Layer 6 of a small transformer language model trained on English Wikipedia (19 layers, counted from 0, width 96).
A neuron's activation on a vector x is ReLU(gate . x) times (in . x), where the dot is the dot product.
The model reads these tokens: " " "6" "6" "." "6" "9" "%" " |" " −" "2" "." "0" "2" " |" "\n" "|" " Total" " valid" " votes" " |" " "

The vector x that enters this layer's MLP at each token. A number n stands for (n - 500) times 0.0065.
0 " ": 406 519 689 387 547 535 449 534 531 578 556 428 626 488 528 462 390 209 223 607 49 341 211 491 706 287 492 462 337 360 414 484 525 598 789 698 179 677 502 528 522 742 428 488 464 292 726 714 559 524 652 518 489 664 562 445 637 610 457 612 627 461 391 342 102 589 636 355 539 590 483 280 707 807 639 383 295 598 311 554 399 649 347 573 316 796 773 662 608 411 394 422 541 460 519 601
1 "6": 599 628 444 348 436 334 762 577 430 756 599 570 479 364 489 316 432 316 332 529 84 452 298 577 720 238 528 499 421 314 371 498 599 611 888 754 354 382 564 650 481 628 527 498 349 326 894 439 548 476 602 647 753 376 663 379 531 495 444 659 528 337 234 298 348 519 546 269 599 569 534 451 479 798 746 275 275 491 337 535 342 480 474 503 620 596 594 426 451 572 562 605 759 568 495 585
2 "6": 624 623 450 351 477 348 800 601 391 740 608 556 482 354 490 331 432 314 331 519 85 466 281 547 750 229 521 481 402 317 378 510 599 613 893 755 375 344 551 615 463 607 546 526 364 370 915 452 532 506 577 629 744 377 636 399 532 499 415 637 505 342 261 321 342 519 532 261 605 526 533 442 480 808 750 274 263 512 353 578 324 496 469 518 635 560 586 430 450 544 589 613 738 585 477 583
3 ".": 743 678 398 319 633 409 598 522 415 715 536 594 483 337 479 253 289 239 390 465 241 390 407 531 660 147 441 580 413 280 340 639 622 505 858 736 290 514 558 415 493 715 535 456 464 470 967 552 608 549 585 550 584 262 619 356 683 471 541 574 481 435 220 356 377 415 590 351 588 590 453 378 679 873 669 221 273 526 448 585 397 730 531 460 515 598 683 371 443 480 555 567 691 462 470 502
4 "6": 634 581 368 399 491 380 842 638 365 735 564 539 488 355 547 358 453 322 321 477 73 528 321 546 777 207 557 458 379 344 399 481 597 608 906 689 416 318 553 532 431 600 526 496 362 401 916 470 508 507 543 669 687 377 614 427 574 530 431 606 487 380 272 325 390 517 582 281 629 538 532 402 514 842 741 295 227 496 348 581 302 447 474 492 620 570 604 397 454 539 619 588 758 563 476 569
5 "9": 657 599 337 337 517 422 882 597 417 718 489 518 447 377 571 325 495 266 315 560 55 504 345 500 769 267 517 465 306 420 397 473 694 576 884 754 383 297 510 474 449 671 570 407 334 533 882 449 550 569 584 692 677 401 637 445 418 545 374 523 426 464 334 314 454 467 624 328 610 586 539 421 564 778 700 304 259 564 309 590 348 501 479 447 536 568 654 390 465 471 679 501 765 565 453 510
6 "%": 779 772 388 478 572 377 704 579 493 765 376 504 384 334 460 461 506 303 282 695 178 646 370 286 812 231 412 405 493 463 454 688 605 593 821 654 292 310 608 380 446 711 531 446 471 503 937 518 483 468 595 620 448 338 659 539 682 481 483 580 540 393 340 256 307 515 540 401 610 594 454 516 647 826 628 103 262 569 402 518 363 491 385 482 598 494 652 388 558 396 617 545 589 497 432 420
7 " |": 670 612 435 435 523 484 690 533 438 695 525 509 428 388 479 353 324 235 223 622 160 739 326 391 759 152 564 526 322 328 440 734 619 526 910 733 549 410 402 421 507 660 571 351 409 428 951 501 463 485 593 700 450 417 673 469 652 545 525 632 491 508 256 272 369 358 601 377 487 543 482 315 580 771 728 261 299 412 503 515 381 622 500 485 489 492 649 389 452 404 591 524 753 581 510 552
8 " −": 778 652 407 375 633 322 592 537 536 722 472 587 396 339 577 374 500 265 327 501 137 637 269 419 804 169 551 499 447 360 467 629 636 554 797 830 381 378 431 374 411 672 556 375 340 371 823 650 610 390 554 609 589 456 732 330 856 333 431 652 295 368 401 278 513 557 538 397 529 455 481 421 536 767 575 260 177 500 486 361 491 531 593 329 490 606 694 494 549 520 534 534 723 581 640 434
9 "2": 630 538 437 404 394 362 767 549 545 733 482 601 436 348 556 288 428 270 433 449 86 612 323 469 704 193 463 527 403 428 330 540 683 614 895 713 438 351 484 470 535 575 561 423 328 387 935 506 437 461 551 681 744 369 662 502 510 459 553 617 464 479 295 263 482 460 537 316 583 521 542 390 521 773 769 294 162 509 388 600 368 509 449 490 600 623 621 376 479 488 490 608 847 544 520 535
10 ".": 730 654 403 354 593 358 638 515 468 714 478 620 464 347 509 250 355 260 412 391 229 479 401 469 662 129 403 605 417 339 333 650 641 492 885 697 352 506 536 355 450 649 554 410 502 472 975 534 583 526 581 599 583 271 616 405 711 430 579 579 443 466 243 386 423 430 571 347 594 606 462 371 666 880 685 216 231 483 491 571 383 657 536 455 493 587 708 339 448 485 529 556 779 423 507 484
11 "0": 665 519 392 442 409 324 829 614 551 776 455 573 494 324 526 336 424 277 373 475 63 674 408 396 771 232 537 437 423 417 315 527 689 580 860 683 423 406 479 375 494 638 502 412 348 383 909 460 446 552 564 728 750 394 650 507 552 503 452 611 424 484 312 296 496 425 591 353 615 577 465 405 520 804 736 319 198 487 350 646 349 441 496 436 475 542 669 383 474 506 649 542 797 492 519 493
12 "2": 666 532 394 407 460 411 805 586 487 724 462 564 446 335 597 318 427 276 427 448 94 652 333 451 754 171 510 492 367 430 366 545 657 604 904 699 451 321 488 390 524 571 575 424 318 416 928 537 441 478 509 687 686 359 624 518 498 498 520 581 448 506 294 276 501 447 557 328 616 512 514 367 539 789 762 306 141 510 361 640 362 503 447 493 616 606 622 378 489 480 535 584 805 567 504 536
13 " |": 684 626 424 440 538 461 714 528 442 718 467 497 432 392 522 343 308 246 228 580 161 712 317 374 750 161 572 540 317 332 449 756 616 511 903 696 554 408 386 390 493 644 570 354 422 448 944 484 465 476 580 736 439 402 685 479 664 525 550 658 464 517 282 306 414 370 578 367 507 535 450 311 568 804 730 257 294 399 511 538 386 600 502 508 482 481 653 389 462 401 587 537 756 562 523 550
14 "\n": 551 701 496 419 646 358 681 559 408 796 402 622 420 358 559 355 362 216 273 440 124 624 257 312 781 139 527 545 372 302 442 498 659 586 786 754 480 419 474 476 519 748 671 268 505 481 865 635 569 508 567 585 653 367 643 406 615 317 593 590 459 601 296 301 476 458 564 387 537 588 416 356 583 813 655 291 286 452 495 580 432 551 484 486 495 617 679 279 427 397 496 464 787 504 598 542
15 "|": 643 645 353 381 428 346 694 625 477 770 451 514 280 419 496 337 397 201 301 410 134 597 314 335 678 192 615 595 355 353 398 559 602 629 849 715 438 474 635 436 477 645 597 237 410 427 896 543 498 464 629 612 647 479 648 489 554 416 483 656 496 606 296 310 474 405 544 345 472 466 423 395 632 864 651 294 329 385 494 569 498 730 385 510 484 548 685 390 433 341 630 529 770 588 628 633
16 " Total": 630 768 329 372 628 349 733 562 516 822 351 537 461 444 463 452 480 209 345 512 190 671 363 477 754 231 425 526 485 344 599 637 574 563 867 633 533 495 496 560 388 590 437 319 405 441 847 463 470 408 617 525 821 411 693 467 668 439 548 628 413 356 429 258 491 439 468 416 631 542 437 366 545 857 579 101 188 467 440 605 331 341 265 502 598 707 611 548 504 393 554 524 625 626 574 475
17 " valid": 689 774 310 373 617 406 698 478 393 766 351 516 465 369 491 303 442 235 254 443 138 624 251 446 717 149 483 555 549 488 499 728 580 624 779 782 478 505 607 466 485 618 543 407 507 506 896 318 574 416 651 551 622 460 649 442 634 415 566 540 410 288 473 358 576 458 407 355 633 555 467 413 697 696 691 239 180 591 402 389 311 341 346 544 551 554 680 571 511 307 607 384 748 548 635 533
18 " votes": 738 795 474 413 569 469 522 496 526 838 333 541 511 289 417 397 481 329 248 455 198 681 373 513 690 278 329 549 470 500 434 709 603 546 770 840 409 383 530 479 450 601 572 369 437 444 902 559 472 400 752 571 521 445 669 525 685 402 588 651 435 414 412 288 456 380 462 279 494 576 445 325 635 792 631 212 142 504 332 458 311 463 252 438 662 585 574 476 583 491 680 489 753 525 657 397
19 " |": 613 626 474 412 488 351 671 512 447 698 450 545 430 367 495 364 275 255 263 583 173 701 365 396 692 158 500 552 369 403 397 765 608 521 908 770 576 453 421 493 492 660 516 298 465 388 965 425 486 408 626 696 478 444 662 486 666 484 582 676 475 511 249 270 423 391 564 328 458 548 429 327 564 731 681 249 284 406 540 502 384 634 487 535 499 508 677 409 497 436 570 522 842 550 599 551
20 " ": 569 482 461 413 496 326 606 539 526 719 396 530 427 308 503 274 307 197 372 400 240 662 383 428 739 212 435 514 445 495 474 677 676 563 873 843 447 433 526 495 477 572 554 359 348 437 939 595 518 354 750 652 661 377 622 435 616 315 514 743 428 464 252 191 463 522 534 244 570 588 473 401 516 743 585 249 307 502 483 509 348 510 608 607 393 661 673 371 533 506 590 377 808 549 620 583

Each question shows the input weights of one neuron of the MLP. A number n stands for (n - 500) times 0.0024.

n154 gate: 635 440 446 578 621 517 485 544 362 518 401 374 481 339 509 534 446 660 523 452 559 575 560 503 580 449 564 522 448 416 586 389 470 582 565 423 522 439 503 853 570 714 672 485 388 346 454 503 595 426 531 546 400 447 518 500 509 513 562 389 421 407 658 606 615 409 423 584 581 438 424 381 690 497 683 595 486 561 497 600 437 500 376 324 310 336 425 550 301 637 485 420 458 555 428 561
n154 in: 615 546 306 676 640 500 540 353 466 537 483 424 506 353 515 454 396 705 546 458 562 592 627 550 500 484 580 415 440 451 582 339 340 721 703 522 701 526 552 510 429 506 535 487 446 412 516 662 531 473 590 552 240 759 500 494 422 490 441 483 392 384 439 490 485 465 464 494 713 500 510 386 379 590 424 627 373 564 473 611 569 519 514 500 551 440 530 593 373 602 386 259 270 467 456 497
On which token does it fire most, and how strongly? 4 "6", at about 0.19

n149 gate: 489 516 526 494 506 499 511 474 500 491 498 503 488 513 508 498 498 506 504 494 494 505 517 474 479 512 485 497 492 510 519 519 503 494 502 505 503 495 491 505 522 497 496 491 495 496 482 483 514 492 528 534 517 471 483 512 502 511 499 503 517 522 516 498 491 502 483 515 509 497 495 488 487 495 491 461 478 504 497 497 494 523 515 508 486 497 497 514 502 521 512 496 517 478 498 524
n149 in: 492 509 524 498 504 501 508 477 495 496 501 498 490 505 517 487 504 505 494 504 492 491 520 485 478 504 492 484 487 504 514 507 487 493 510 508 503 498 495 505 509 500 492 495 496 496 492 487 501 502 514 523 513 483 494 510 498 513 495 502 513 515 512 486 490 501 494 503 506 502 494 486 493 499 493 471 488 495 498 494 496 518 511 508 502 503 489 504 502 516 509 501 514 486 493 513
On which three tokens does it fire most, strongest first? 19 " |", 20 " ", 13 " |"

n173 gate: 526 480 532 510 495 545 508 488 489 528 493 474 507 503 500 496 502 511 439 489 502 462 513 491 508 474 504 473 458 494 488 498 482 489 522 545 588 506 499 505 467 495 455 545 453 494 504 430 487 504 541 482 468 583 506 437 511 513 497 482 541 517 519 436 534 520 491 553 522 495 541 497 506 491 507 500 516 431 504 530 477 503 538 436 539 500 457 513 501 470 475 529 494 484 491 534
n173 in: 508 502 527 513 513 517 511 497 473 494 482 462 503 463 510 515 530 516 477 483 507 458 494 479 511 474 478 507 468 467 507 482 470 491 515 512 525 485 505 501 496 499 491 522 505 513 520 471 497 527 561 495 503 553 507 450 495 518 487 504 550 514 505 438 520 516 483 522 522 503 480 488 507 514 490 501 491 485 491 571 511 531 524 442 512 513 428 519 517 454 496 494 496 480 491 527
On which three tokens does it fire most, strongest first? 7 " |", 13 " |", 4 "6"

n103 gate: 529 507 545 490 493 518 474 491 512 502 492 502 496 499 470 462 486 524 478 531 503 515 479 466 494 475 483 490 497 491 494 562 511 484 485 474 503 498 482 507 505 537 527 519 511 495 472 465 483 490 469 495 511 491 507 531 504 512 523 514 502 507 498 514 502 522 475 499 455 506 488 540 496 521 520 505 477 512 491 499 506 503 508 492 478 515 482 512 499 520 504 503 490 494 522 497
n103 in: 494 491 470 500 523 506 524 506 503 506 494 497 501 516 505 521 511 475 503 492 495 494 530 532 515 511 527 501 499 504 515 452 495 498 490 522 523 482 504 472 481 483 477 496 499 528 535 551 495 508 507 509 483 505 487 482 487 491 476 490 494 484 494 485 497 485 510 514 535 497 508 485 512 492 497 491 514 487 503 516 504 513 505 520 490 460 528 498 505 483 500 486 495 518 455 482
On which token does it fire most? 6 "%"

n80 gate: 529 606 261 544 640 353 580 559 533 393 618 563 454 480 565 518 483 598 543 477 677 422 721 629 629 531 610 415 630 423 630 293 452 465 467 517 509 544 479 619 471 645 592 376 435 405 348 464 424 622 653 684 363 603 272 429 422 518 609 557 322 645 466 666 429 365 574 318 333 476 389 434 542 583 402 657 259 623 402 487 412 544 497 434 479 503 558 238 467 436 661 337 569 507 476 627
n80 in: 462 601 421 733 537 305 546 403 187 532 621 450 696 629 510 493 615 555 486 490 542 468 647 504 605 407 413 361 421 409 675 593 460 378 638 482 594 487 489 555 500 728 371 638 504 392 387 565 387 422 500 618 698 668 361 585 486 659 557 632 392 393 398 537 609 424 769 531 410 567 352 430 634 435 483 638 440 446 331 384 632 305 497 395 427 545 500 141 583 465 381 660 454 497 599 417
On which three tokens does it fire most, strongest first? 5 "9", 4 "6", 14 "\n"

n134 gate: 498 496 501 502 504 504 498 500 498 494 501 504 496 496 499 510 505 497 497 491 507 509 488 495 507 493 501 502 496 498 498 494 503 493 497 503 500 496 500 500 506 506 500 500 501 500 500 506 499 497 501 500 504 501 495 506 500 493 498 505 509 500 495 505 504 491 503 507 507 503 502 503 496 502 498 500 501 505 502 504 501 504 490 496 495 496 497 510 498 494 499 488 495 496 500 505
n134 in: 498 493 505 496 506 500 498 502 503 493 497 502 496 498 506 502 500 496 499 496 505 498 493 498 500 496 500 501 504 503 492 492 502 499 502 499 503 504 497 501 502 506 495 497 499 499 497 497 496 498 496 500 500 501 497 497 509 498 503 502 507 508 496 505 496 500 503 501 511 498 498 501 508 504 493 493 507 501 507 509 501 491 497 493 501 491 502 502 498 500 501 497 499 496 504 503
Its two highest activations, in order, are on tokens 14 "\n", 0 " "

n22 gate: 376 352 557 638 565 518 397 687 497 497 382 694 457 475 458 340 367 568 469 599 568 586 497 660 428 342 343 532 706 609 545 525 564 560 361 500 494 337 464 497 335 536 491 359 466 316 513 515 563 381 465 618 506 531 482 431 494 457 521 603 650 198 404 809 473 625 509 409 640 466 677 536 428 458 607 584 568 475 439 528 462 491 409 353 233 503 603 544 497 576 516 551 459 445 585 457
n22 in: 453 563 370 559 529 446 370 519 616 475 458 620 474 467 783 500 506 518 556 810 556 641 514 460 527 480 477 394 393 671 379 574 465 405 457 503 411 503 438 521 500 443 603 654 417 463 518 565 647 465 395 554 422 478 478 478 525 442 611 343 653 616 567 512 486 513 470 422 472 387 561 434 542 654 439 424 597 568 459 402 403 616 374 382 553 637 547 324 398 369 512 544 442 627 454 401
On which token does it fire most? 8 " −"

n190 gate: 561 544 503 618 459 487 443 532 461 461 489 543 526 542 428 585 508 479 497 549 521 569 500 409 486 450 437 480 514 503 450 458 510 453 505 541 498 472 512 404 469 448 520 541 468 579 558 578 541 514 495 570 532 533 458 454 561 504 522 401 473 537 429 601 482 580 460 462 560 455 590 618 368 454 476 632 419 522 452 495 368 503 375 547 476 471 470 495 514 548 431 474 520 532 498 487
n190 in: 502 510 393 588 437 511 407 480 527 494 484 561 501 481 441 552 457 501 520 537 509 518 503 543 530 529 450 469 478 562 431 529 482 438 643 541 507 392 533 608 426 511 423 516 447 461 593 469 487 526 516 527 474 528 370 635 480 502 494 417 521 455 521 538 551 507 456 462 506 557 498 548 483 498 522 568 464 534 471 447 559 521 448 578 489 545 434 496 534 501 437 543 500 583 385 427
Its two highest activations, in order, are on tokens 6 "%", 12 "2"

n124 gate: 488 542 519 477 487 524 472 539 472 565 566 464 546 501 428 410 429 411 486 505 561 390 489 480 490 553 547 468 431 551 539 500 488 447 477 604 583 460 596 501 497 549 468 528 505 556 550 466 484 456 473 425 544 493 434 540 497 439 447 476 485 570 455 483 463 484 455 562 511 483 506 533 590 519 471 516 509 579 586 480 522 444 454 553 451 483 528 508 483 404 501 474 499 542 522 453
n124 in: 477 431 540 498 545 520 507 465 443 446 432 465 495 517 486 471 473 518 541 518 483 480 471 475 552 513 577 555 547 517 473 515 534 593 527 428 567 460 393 424 507 569 553 532 449 481 503 497 440 501 504 529 471 514 509 603 510 468 567 452 488 524 492 627 508 471 541 499 523 543 514 538 485 562 517 441 448 459 469 520 556 441 502 455 470 448 536 532 520 450 468 523 504 453 458 451
On which token does it fire most, and how strongly? 14 "\n", at about 0.17

n15 gate: 588 408 527 484 587 382 440 602 485 440 407 525 556 705 441 588 667 497 487 403 627 398 682 243 664 367 572 585 591 568 526 548 490 400 405 383 559 584 535 504 398 671 626 576 322 340 334 406 436 439 514 260 469 523 599 578 598 482 647 547 476 599 469 592 412 456 594 420 319 628 500 542 327 441 562 366 532 686 248 477 459 503 463 246 469 620 487 378 598 518 329 600 795 575 392 588
n15 in: 601 414 480 396 524 450 604 522 507 558 458 561 467 323 481 531 464 363 548 663 539 351 563 605 478 536 457 384 415 712 551 447 426 528 514 428 377 524 459 565 608 603 474 255 419 619 618 472 485 525 692 296 477 284 494 544 652 737 550 493 537 526 610 366 333 543 525 569 541 634 713 459 568 704 535 669 549 544 656 264 484 311 393 339 544 298 333 476 446 497 503 601 433 329 683 490
On which token does it fire most? 8 " −"

n60 gate: 380 596 448 412 424 491 440 625 467 404 391 625 637 443 500 290 574 304 574 288 545 399 573 421 332 638 602 500 579 622 432 625 519 361 467 491 578 565 519 481 468 416 555 379 415 586 353 558 541 471 506 544 528 584 512 579 699 374 532 477 571 470 453 471 409 353 506 481 592 503 432 687 408 475 778 428 486 522 547 527 396 491 544 480 497 374 482 559 550 314 475 353 678 582 710 627
n60 in: 509 464 572 419 648 538 522 446 640 460 489 523 634 418 506 562 578 686 600 509 491 597 395 450 518 422 557 419 461 602 503 375 392 532 460 457 509 672 612 510 605 533 390 231 273 538 640 598 486 468 672 665 431 564 384 491 572 431 423 431 415 488 668 610 521 509 447 492 431 590 378 481 228 576 467 291 366 630 545 586 509 670 447 615 468 338 291 440 509 478 541 564 601 434 252 650
On which token does it fire most, and how strongly? 20 " ", at about 1.6

n240 gate: 578 455 536 479 482 430 532 514 445 413 473 517 526 503 493 472 482 536 496 589 491 478 503 460 454 473 506 414 465 574 482 453 533 520 490 582 563 451 530 526 463 517 475 566 547 476 508 532 488 557 405 456 533 588 480 520 474 625 469 378 446 516 524 531 541 448 458 477 586 475 434 547 494 559 553 545 507 495 416 583 562 415 472 531 480 499 482 512 420 431 536 568 500 533 534 469
n240 in: 497 520 504 453 503 480 535 527 518 486 477 489 481 495 474 464 485 539 518 480 477 478 545 459 475 470 567 476 488 485 536 505 535 492 506 526 515 505 482 524 508 502 521 455 463 516 501 502 533 558 477 503 502 510 482 498 501 517 498 504 507 491 499 485 510 502 494 511 524 553 517 486 463 495 489 444 446 516 476 510 466 492 511 487 588 545 516 474 480 482 503 560 518 531 519 483
On which token does it fire most? 5 "9"

n110 gate: 524 623 421 627 581 455 550 467 512 541 526 388 469 317 570 756 483 528 563 548 453 444 462 573 641 421 514 645 441 515 473 623 449 397 364 387 576 472 641 462 516 535 458 420 422 433 320 417 659 349 574 621 537 393 492 374 546 334 608 497 424 571 563 468 388 479 420 525 597 506 405 403 369 662 462 577 450 535 508 366 506 619 667 600 437 613 350 500 584 472 520 643 448 349 467 495
n110 in: 617 521 534 358 544 561 503 344 542 486 528 534 482 356 353 641 466 574 563 446 623 583 432 520 572 582 534 188 353 690 470 523 514 551 527 609 541 450 613 289 521 522 560 411 551 557 480 524 480 503 624 437 583 647 412 543 562 620 455 560 437 670 460 426 616 385 594 455 371 623 329 477 503 558 563 578 341 530 607 528 446 402 510 515 584 481 470 529 331 487 420 402 510 326 475 481
On which token does it fire most? 8 " −"